Layer 5 of a small transformer language model trained on English Wikipedia (8 layers, counted from 0, width 96).
A neuron adds its activation times its output weights to the MLP's output. To switch it off is to set its activation to zero at one token and run the rest of the model.
A neuron's activation on a vector x is GELU(weights . x + bias), where the dot is the dot product.

Input weights of the MLP neurons that the questions are about. A number n stands for (n - 500) times 0.0006.
n60 (bias -0.021): 946,342,782,901,490,367,213,442,292,490,526,358,302,455,412,610,799,366,471,463,536,456,511,454,470,158,707,45,462,185,606,395,592,740,752,453,735,408,746,471,639,94,785,466,479,639,530,734,364,435,506,334,422,215,685,626,453,548,366,562,512,534,551,490,933,264,475,544,588,705,144,484,305,358,533,739,712,243,791,487,819,458,697,629,231,595,668,667,262,378,621,481,270,386,475,490
n69 (bias -0.021): 360,452,510,613,522,570,572,534,393,534,580,442,546,586,481,544,461,683,611,528,470,547,700,580,643,353,713,238,504,500,713,590,375,504,594,539,261,601,357,302,562,391,357,426,619,468,520,794,478,726,522,357,370,400,489,575,430,615,603,567,221,704,438,343,471,364,433,514,643,575,634,281,475,423,386,461,512,554,350,366,588,625,538,429,443,520,649,647,449,576,138,317,483,315,377,456
n91 (bias -0.049): 846,439,409,494,940,776,489,449,399,273,256,624,570,240,573,677,842,821,396,335,346,561,236,344,717,376,604,398,248,219,909,311,843,569,483,387,371,494,541,622,583,361,543,568,510,334,339,358,85,690,142,685,453,536,512,677,640,554,327,635,424,339,487,311,354,316,240,681,653,693,709,696,478,252,310,434,700,358,625,653,587,415,754,656,420,464,378,724,696,616,330,690,413,422,207,694
n160 (bias -0.009): 437,300,627,636,447,311,263,491,500,605,348,492,683,417,608,543,382,496,484,491,465,570,596,698,508,545,913,345,607,312,585,526,474,545,316,492,451,864,549,695,438,500,847,609,486,560,374,607,325,239,540,295,569,699,395,412,448,441,590,685,719,604,398,385,412,532,429,492,405,623,679,563,364,513,785,433,557,534,504,402,605,441,549,781,632,500,395,596,346,487,481,438,354,345,588,589
n188 (bias 0.002): 622,425,562,421,555,700,381,436,448,552,918,459,737,569,646,411,175,557,482,355,351,627,315,624,481,704,537,456,571,535,407,307,641,398,474,459,234,768,769,273,555,344,319,500,428,541,642,379,596,495,596,397,352,635,522,702,411,602,710,552,331,434,364,351,616,68,367,307,410,701,564,767,463,386,359,505,653,693,622,147,616,591,403,447,416,358,531,584,664,505,492,539,533,440,492,414
n204 (bias -0.022): 524,552,448,504,559,473,826,517,628,396,567,407,177,496,423,357,564,521,515,388,659,424,212,338,539,462,417,430,368,500,428,503,588,476,683,411,668,372,382,334,587,667,342,481,476,448,520,424,678,461,530,446,575,682,459,590,373,586,409,584,644,552,764,581,510,571,357,550,880,255,452,607,595,653,504,274,398,518,556,621,220,472,421,528,392,446,625,425,516,579,471,442,438,742,461,670
n264 (bias -0.039): 564,455,463,739,204,448,442,470,167,653,470,604,333,558,432,579,339,381,752,664,601,679,612,516,422,407,455,505,348,362,650,344,738,505,452,495,799,341,760,688,336,569,569,550,471,644,361,697,826,286,611,465,698,421,414,775,702,567,676,448,435,495,693,260,595,457,396,170,979,589,432,779,150,534,572,213,529,769,637,364,473,398,500,589,404,555,403,319,241,618,419,588,102,472,678,230
n266 (bias 0.020): 594,592,898,428,560,651,446,290,391,390,290,333,628,404,505,611,633,550,478,542,594,514,417,267,443,426,500,403,538,478,560,500,388,587,558,373,301,442,588,478,671,493,461,561,747,500,604,660,625,519,582,588,556,462,555,363,491,693,437,645,270,619,405,506,350,449,372,421,637,579,602,364,378,399,658,590,331,576,496,424,598,513,512,537,543,219,343,467,507,588,462,405,538,440,376,349
n361 (bias -0.003): 671,715,550,566,493,629,570,352,440,575,628,554,299,530,461,280,379,525,673,448,434,339,614,558,481,559,318,679,663,605,450,536,650,705,553,659,680,749,554,553,356,443,362,317,611,369,773,473,592,705,413,388,300,519,407,706,382,588,470,448,193,491,394,557,534,376,465,412,766,522,693,484,343,372,385,477,457,450,434,539,176,659,340,150,355,304,678,258,609,733,504,534,527,725,210,367

Output weights of the MLP neurons that the questions are about. A number n stands for (n - 500) times 0.00062.
n60: 248,556,688,271,776,472,185,463,558,520,452,489,323,203,395,274,389,427,446,533,469,496,463,471,457,582,648,782,248,374,382,723,657,793,296,464,635,443,539,549,536,351,388,440,579,400,585,251,596,846,408,483,697,269,515,464,593,601,409,484,459,523,244,555,268,446,222,711,319,627,882,756,687,627,591,639,573,293,646,491,618,613,713,421,461,605,237,585,756,496,515,790,423,344,507,478
n69: 250,689,633,456,615,645,392,420,449,338,588,372,355,617,636,362,604,424,418,356,507,378,351,658,487,589,430,535,398,460,262,416,408,496,490,391,380,575,593,434,376,570,547,411,345,311,393,377,783,437,423,490,516,623,500,175,765,390,434,715,522,570,348,487,573,764,636,448,766,453,526,493,500,586,552,500,474,643,538,671,496,354,581,827,497,454,336,593,529,434,712,551,584,562,482,386
n91: 633,641,515,787,636,633,593,393,515,673,544,583,481,454,628,566,411,281,470,490,810,464,530,655,532,553,402,301,511,438,267,672,374,531,301,437,287,226,735,485,721,630,632,636,605,754,489,491,492,470,724,492,633,421,518,440,388,365,386,441,433,292,557,677,435,266,646,302,557,240,453,363,616,575,260,628,420,428,381,462,574,875,192,551,492,371,799,496,558,659,396,358,101,500,534,368
n160: 539,553,687,337,511,585,392,616,596,615,599,379,634,614,545,442,442,517,377,343,573,346,440,545,603,328,353,600,360,401,453,345,607,453,321,706,704,426,605,378,510,583,503,587,657,570,757,377,615,451,524,532,527,394,214,456,334,188,553,472,311,385,537,687,477,449,620,659,565,359,629,504,613,365,503,551,483,661,461,472,682,395,650,352,513,443,540,582,649,547,709,486,447,372,410,536
n188: 539,627,562,641,525,392,524,569,359,243,257,354,444,458,488,636,880,558,347,554,529,594,434,476,549,572,420,757,524,418,598,591,391,528,520,541,784,497,385,551,312,836,452,569,613,493,344,369,540,343,443,446,433,334,504,163,384,546,497,607,772,301,511,643,454,704,622,558,462,421,515,574,621,597,605,635,401,523,346,596,429,730,483,323,694,347,698,381,668,394,654,267,349,405,451,511
n204: 634,627,544,494,423,567,689,661,474,339,571,367,565,523,261,596,479,411,459,500,522,544,401,566,512,684,339,728,384,438,447,344,441,518,535,585,677,385,497,559,467,503,388,500,676,473,375,401,554,468,520,511,528,506,388,369,468,380,392,440,625,270,572,537,525,567,465,398,608,284,572,561,556,427,489,440,434,479,384,590,379,511,639,494,489,530,503,527,578,633,554,542,583,611,371,605
n264: 57,399,532,369,427,150,537,627,338,405,608,26,336,550,677,595,167,496,457,549,465,593,601,250,589,414,578,610,680,509,189,626,884,543,393,599,276,403,429,630,575,374,712,409,683,524,386,671,509,468,509,436,174,549,606,629,495,428,386,511,486,673,609,643,405,619,657,440,472,595,714,362,815,606,410,292,554,356,513,794,673,534,435,633,350,274,538,511,385,411,507,675,604,536,383,727
n266: 402,588,388,506,555,414,446,418,405,634,602,493,378,683,626,358,458,484,540,426,495,536,537,653,430,690,540,347,548,511,403,444,574,337,283,559,634,515,459,464,341,478,420,426,432,507,619,376,446,417,511,508,376,606,503,357,586,492,434,533,475,469,492,488,432,558,661,373,510,606,455,624,566,679,436,471,649,445,492,471,448,121,572,634,577,616,441,626,588,667,628,369,689,424,518,556
n361: 562,507,610,471,419,602,394,588,413,572,600,446,675,533,496,579,644,480,343,547,634,362,372,483,528,549,301,552,380,588,575,350,434,349,563,500,436,561,504,481,462,455,539,834,535,663,462,413,432,402,414,588,368,440,340,73,822,590,762,441,668,601,458,472,654,549,576,647,594,650,608,602,467,524,435,350,554,531,476,322,722,779,603,606,633,383,339,354,416,326,545,440,215,231,326,432

Each question names a token from some text and the token that comes next. It shows the vector x that enters the MLP there. A number n stands for (n - 500) times 0.012.

Then comes g, the gradient of the next token's log-probability with respect to the MLP's output, scaled to length 1. A neuron's effect is roughly proportional to its activation times (output weights . g). A number n stands for (n - 500) times 0.0009.

" $\\", then "time"
x: 328,573,474,531,533,526,458,500,376,547,451,431,424,453,498,515,457,447,607,550,504,724,390,456,440,453,588,548,821,503,387,561,508,472,544,536,591,440,576,640,455,538,410,493,498,576,670,488,478,379,508,609,415,441,391,389,640,395,463,464,578,364,464,513,364,528,564,513,537,632,469,511,353,525,630,414,587,599,485,533,629,329,463,474,619,410,520,430,548,400,518,459,598,510,423,535
g: 385,481,447,235,548,603,491,458,446,621,410,313,699,511,566,386,373,561,298,534,554,496,480,409,486,393,431,496,335,522,537,548,676,756,613,625,622,615,539,192,625,498,490,486,389,446,416,504,594,447,534,580,530,525,292,564,562,592,384,383,560,301,610,504,336,654,425,671,740,578,493,485,393,520,476,474,527,512,568,436,660,625,590,567,515,291,593,345,277,558,495,771,435,564,500,421
Which two neurons, each switched off alone, lower its probability most, in order? n264, n160

"|", then " "
x: 461,516,576,410,546,563,531,456,393,529,466,605,459,500,508,463,414,493,452,507,682,586,571,587,475,411,384,457,517,474,439,527,428,558,429,515,596,453,604,511,444,573,540,482,560,554,630,376,551,553,516,539,637,496,635,260,620,413,433,531,533,413,357,606,349,271,551,526,573,519,628,461,440,483,500,561,504,646,352,591,510,254,471,459,511,525,432,543,575,482,490,463,551,460,368,542
g: 510,498,511,572,559,413,507,473,659,400,537,773,435,709,567,453,348,494,599,520,638,558,608,483,520,491,348,570,622,345,389,544,578,326,564,561,382,521,525,348,686,643,388,749,469,550,525,333,430,395,686,520,559,400,459,427,648,356,462,389,617,348,514,560,595,419,548,480,519,395,425,626,537,643,721,579,506,410,381,389,381,394,23,315,536,483,376,553,602,531,547,484,563,513,502,452
Switching off which neuron hurts the next token most? n266

"jo", then "ul"
x: 351,521,548,593,477,509,527,656,486,495,652,478,491,455,461,454,526,487,451,556,508,446,424,551,489,563,236,594,483,512,309,533,494,477,534,577,458,492,536,630,458,566,491,516,450,474,647,499,390,427,419,436,461,512,475,265,622,568,568,519,493,550,461,445,480,551,554,458,508,444,493,577,600,579,514,427,558,705,492,410,408,402,560,337,460,417,453,453,601,417,535,475,869,687,396,505
g: 518,459,427,754,528,428,540,573,605,387,524,418,369,551,324,573,545,537,442,484,409,747,553,327,707,515,546,614,542,472,547,371,362,410,522,476,540,569,531,471,303,406,440,641,480,524,578,568,463,720,631,388,581,734,209,601,569,471,463,582,488,319,438,304,600,513,332,576,345,436,418,561,488,355,588,593,459,655,365,511,602,605,377,567,761,343,539,469,718,297,464,503,569,331,523,423
Switching off which neuron hurts the next token most? n188

"Electr", then "ic"
x: 403,528,441,468,606,471,519,518,622,622,504,442,516,559,522,447,473,446,398,555,441,563,476,417,542,454,552,574,529,454,345,463,473,533,363,591,483,404,493,701,444,489,545,552,659,675,605,436,612,450,480,392,579,521,539,226,622,412,556,570,478,515,386,588,476,485,572,442,554,580,455,516,477,402,494,412,472,517,606,596,539,466,506,419,614,441,458,424,616,511,378,379,799,485,346,499
g: 545,608,480,763,416,553,582,479,576,453,593,445,564,346,757,524,469,509,416,493,312,462,480,703,430,570,457,371,537,453,427,676,763,269,241,370,517,543,524,521,717,448,493,583,568,591,390,535,581,518,336,511,379,269,621,457,475,445,580,389,453,653,543,405,524,679,668,556,661,389,415,416,592,415,629,301,342,571,411,476,370,423,439,522,451,701,505,359,356,527,430,404,532,671,609,517
Switching off which neuron hurts the next token most? n266

"5", then " |"
x: 568,556,375,547,308,508,495,545,632,553,552,696,515,464,545,400,511,570,454,497,527,543,470,438,470,382,448,329,478,464,464,672,455,478,572,501,513,450,447,527,468,461,478,452,506,520,484,358,618,535,430,559,514,436,519,233,560,535,614,462,568,552,543,594,492,593,647,490,530,385,458,367,629,534,613,524,452,534,491,552,416,241,430,567,530,515,504,472,517,508,619,467,626,637,412,504
g: 431,433,703,472,544,304,532,379,383,440,512,496,545,525,590,382,670,548,775,567,572,362,348,610,577,442,441,449,658,259,620,485,599,450,442,650,604,342,521,644,418,378,426,609,582,448,431,250,428,792,378,663,640,575,505,530,505,371,439,513,402,392,313,524,694,399,228,586,458,381,401,602,527,571,620,614,529,411,377,443,661,363,449,516,631,552,436,530,460,428,559,639,479,595,427,613
Switching off which neuron hurts the next token most? n204

" work", then " done"
x: 444,446,579,482,518,425,467,458,364,597,615,444,597,656,504,388,530,520,462,562,525,565,533,574,416,471,407,471,568,485,547,502,430,541,534,667,543,202,518,617,473,515,578,564,490,583,644,440,439,497,523,522,463,452,432,317,557,440,617,632,489,475,385,548,473,397,457,265,483,550,387,417,656,576,536,488,543,385,562,599,487,360,498,465,606,386,447,445,627,551,528,500,797,452,377,481
g: 553,397,235,280,464,641,450,640,261,629,626,480,508,551,488,401,449,551,389,344,486,427,451,491,479,575,543,416,704,332,623,173,543,603,559,375,375,584,561,679,497,697,588,567,526,514,558,498,442,292,370,428,550,646,454,714,337,561,492,533,591,476,591,246,442,359,608,588,523,649,564,658,405,595,528,476,554,413,676,370,472,522,515,582,418,491,627,371,566,671,489,371,627,541,417,424
Switching off which neuron hurts the next token most? n266

" produced", then " by"
x: 422,521,479,635,413,526,495,477,393,559,444,451,649,629,367,501,492,405,407,584,524,486,495,489,394,435,556,450,562,459,538,492,492,547,509,603,482,504,478,564,619,396,553,521,598,633,630,454,572,374,599,460,479,559,476,198,492,537,603,529,569,479,352,487,478,375,673,451,471,477,368,533,594,518,442,511,471,551,439,541,540,321,392,507,485,417,546,546,649,468,512,461,786,638,430,491
g: 495,598,577,507,561,551,530,640,520,502,510,451,549,425,546,504,397,517,539,679,537,242,532,624,432,597,258,574,652,633,322,459,360,533,493,483,430,573,511,519,452,397,510,495,510,628,616,370,590,548,523,449,427,296,477,341,599,515,652,752,480,157,542,457,534,466,419,628,658,579,454,539,599,541,364,354,496,382,333,698,294,562,318,508,432,453,599,554,844,409,540,497,368,333,676,426
Switching off which neuron hurts the next token most? n188

"2", then "6"
x: 499,487,428,505,381,456,562,445,439,474,428,705,418,461,502,448,594,509,514,522,564,571,504,459,504,358,453,456,548,458,372,652,459,488,480,490,405,343,436,606,629,466,466,531,653,542,591,447,411,487,579,471,481,521,554,255,571,428,523,428,563,556,453,535,545,575,634,505,517,414,316,514,610,547,591,544,496,561,362,500,551,227,572,539,423,571,534,586,588,478,610,535,597,605,449,474
g: 622,444,354,448,457,555,389,453,212,465,505,512,384,265,368,430,703,549,573,643,579,494,451,454,346,590,662,306,413,368,577,556,649,425,502,385,512,497,508,302,496,495,460,421,589,419,418,591,401,488,735,464,572,686,365,613,504,402,429,607,581,383,647,301,565,578,488,581,469,529,437,560,325,585,500,529,614,483,651,398,457,580,582,635,645,528,639,489,563,733,335,564,174,685,562,559
Switching off which neuron hurts the next token most? n160

"6", then "–"
x: 532,511,361,509,348,558,574,485,600,535,510,667,415,455,455,424,537,548,386,500,538,563,469,448,475,507,430,400,477,481,427,587,390,423,533,532,521,464,492,595,487,455,402,442,590,544,531,362,504,477,549,591,505,551,471,220,569,525,659,489,557,539,545,573,538,583,649,519,551,353,401,420,664,550,598,536,510,555,498,485,472,208,456,529,486,555,529,457,501,521,597,461,581,682,457,463
g: 490,403,390,229,574,591,539,565,337,438,584,589,534,510,389,476,526,452,631,570,405,477,604,678,469,712,393,700,646,587,479,477,597,483,277,657,497,576,675,509,552,504,530,434,384,546,578,551,388,548,677,619,431,639,162,497,369,452,434,476,312,435,431,406,555,485,437,647,328,387,418,571,400,422,576,556,341,589,448,236,390,520,495,445,351,559,508,589,516,736,419,634,410,623,705,635
Switching off which neuron hurts the next token most? n204

"\n", then "=="
x: 486,543,458,543,562,637,475,365,458,565,490,522,465,600,511,505,525,467,499,420,489,507,536,591,496,481,413,416,487,448,464,618,466,512,480,638,512,496,482,515,427,636,499,434,385,599,594,368,563,500,531,521,523,538,562,193,844,443,555,713,498,468,378,458,411,378,579,447,578,525,461,497,527,413,415,515,465,610,488,581,491,327,491,458,521,522,440,562,536,555,469,495,547,436,377,481
g: 594,339,507,691,545,568,427,408,565,607,565,590,593,548,514,469,412,500,667,619,528,253,422,710,463,290,717,370,381,243,681,558,553,645,454,363,489,471,630,311,500,428,571,495,626,406,473,483,523,596,785,389,494,649,460,562,452,576,429,462,440,492,437,466,485,332,567,415,622,421,412,573,597,449,236,492,587,484,379,363,598,741,505,411,558,317,559,588,333,681,630,361,467,507,438,438
Switching off which neuron hurts the next token most? n91

"1", then "0"
x: 546,652,462,511,384,502,554,612,672,384,534,582,521,532,498,513,424,484,371,467,489,514,443,424,508,384,500,388,420,481,411,601,451,521,590,424,405,456,324,437,587,509,502,419,553,565,457,398,585,564,514,518,493,523,510,221,602,549,562,414,670,539,440,618,451,610,608,395,505,285,464,406,629,510,410,511,486,575,373,599,522,386,624,635,495,486,660,559,646,419,646,491,520,593,503,432
g: 388,809,314,386,521,468,397,554,516,507,562,459,528,379,503,541,674,408,652,612,340,527,478,670,594,516,388,481,606,458,550,385,432,578,538,524,215,373,621,571,481,285,588,340,651,493,490,553,505,615,432,526,658,469,306,609,360,436,317,570,352,501,435,625,695,626,611,484,737,485,561,421,624,595,625,512,607,455,507,339,543,479,469,510,491,313,795,329,471,448,442,462,427,589,343,383
Switching off which neuron hurts the next token most? n204

" Ha", then "us"
x: 465,563,531,465,452,478,427,399,486,516,510,552,502,503,413,587,278,451,412,518,479,504,591,427,634,480,522,532,545,536,209,503,527,463,550,439,472,499,453,447,611,537,419,530,546,469,558,474,613,430,465,464,484,492,522,188,621,449,597,508,550,612,388,513,385,559,563,483,361,599,518,484,508,583,607,588,495,592,358,426,595,390,591,618,615,545,460,551,530,492,558,491,777,419,424,569
g: 546,620,500,398,525,398,672,415,559,738,586,656,478,148,497,581,604,503,469,604,537,505,513,469,547,281,513,540,383,527,599,437,487,304,253,497,536,576,583,453,644,494,319,633,621,504,626,536,442,506,470,454,499,600,400,613,395,332,573,622,368,476,412,616,328,624,780,356,375,307,701,417,582,596,450,540,399,270,533,633,382,588,530,557,523,541,555,631,665,444,468,386,447,444,354,403
Switching off which neuron hurts the next token most? n160

"\n", then "3"
x: 419,587,424,478,504,600,435,470,412,548,457,563,484,605,477,509,535,491,516,484,555,531,549,614,520,499,468,396,442,434,442,581,515,407,558,654,554,488,480,434,491,581,539,410,351,543,600,435,528,515,592,470,456,520,593,252,825,429,541,576,528,449,413,412,388,424,665,408,578,535,430,493,484,400,491,500,476,635,506,564,501,301,491,444,553,529,486,522,511,562,488,427,654,502,404,499
g: 659,480,550,594,522,360,558,434,480,483,461,636,453,446,628,367,525,390,541,409,603,591,430,318,410,458,486,348,530,534,326,533,522,347,693,331,577,438,549,590,471,446,383,757,709,459,396,383,480,554,539,494,630,387,480,324,554,490,552,476,592,513,757,499,603,517,621,401,683,391,448,547,309,842,417,355,601,613,598,419,392,511,391,601,632,401,581,465,465,501,682,442,183,519,616,336
Which neuron, switched off, raises the next token's probability most? n91

"5", then ","
x: 577,514,416,502,314,498,455,521,528,517,540,721,492,440,533,392,572,534,491,580,514,557,477,444,424,353,422,354,522,475,493,682,482,437,577,569,525,394,454,545,481,484,463,517,561,477,541,359,602,557,483,576,510,474,530,228,538,449,545,432,541,576,513,584,468,598,597,513,565,398,447,383,622,554,661,512,488,502,475,527,474,217,434,549,495,564,502,469,490,506,619,489,632,618,401,517
g: 409,431,431,585,405,581,575,433,416,623,617,495,476,401,503,545,476,373,271,367,323,579,637,417,439,384,551,549,423,598,479,392,461,553,575,445,329,551,530,630,311,584,475,775,571,446,378,557,391,318,701,374,222,541,646,459,414,614,565,545,677,453,568,585,362,730,577,493,619,518,467,547,422,566,459,524,487,516,789,655,382,495,410,696,358,372,711,483,348,496,404,548,627,629,536,342
Which neuron, switched off, raises the next token's probability most? n264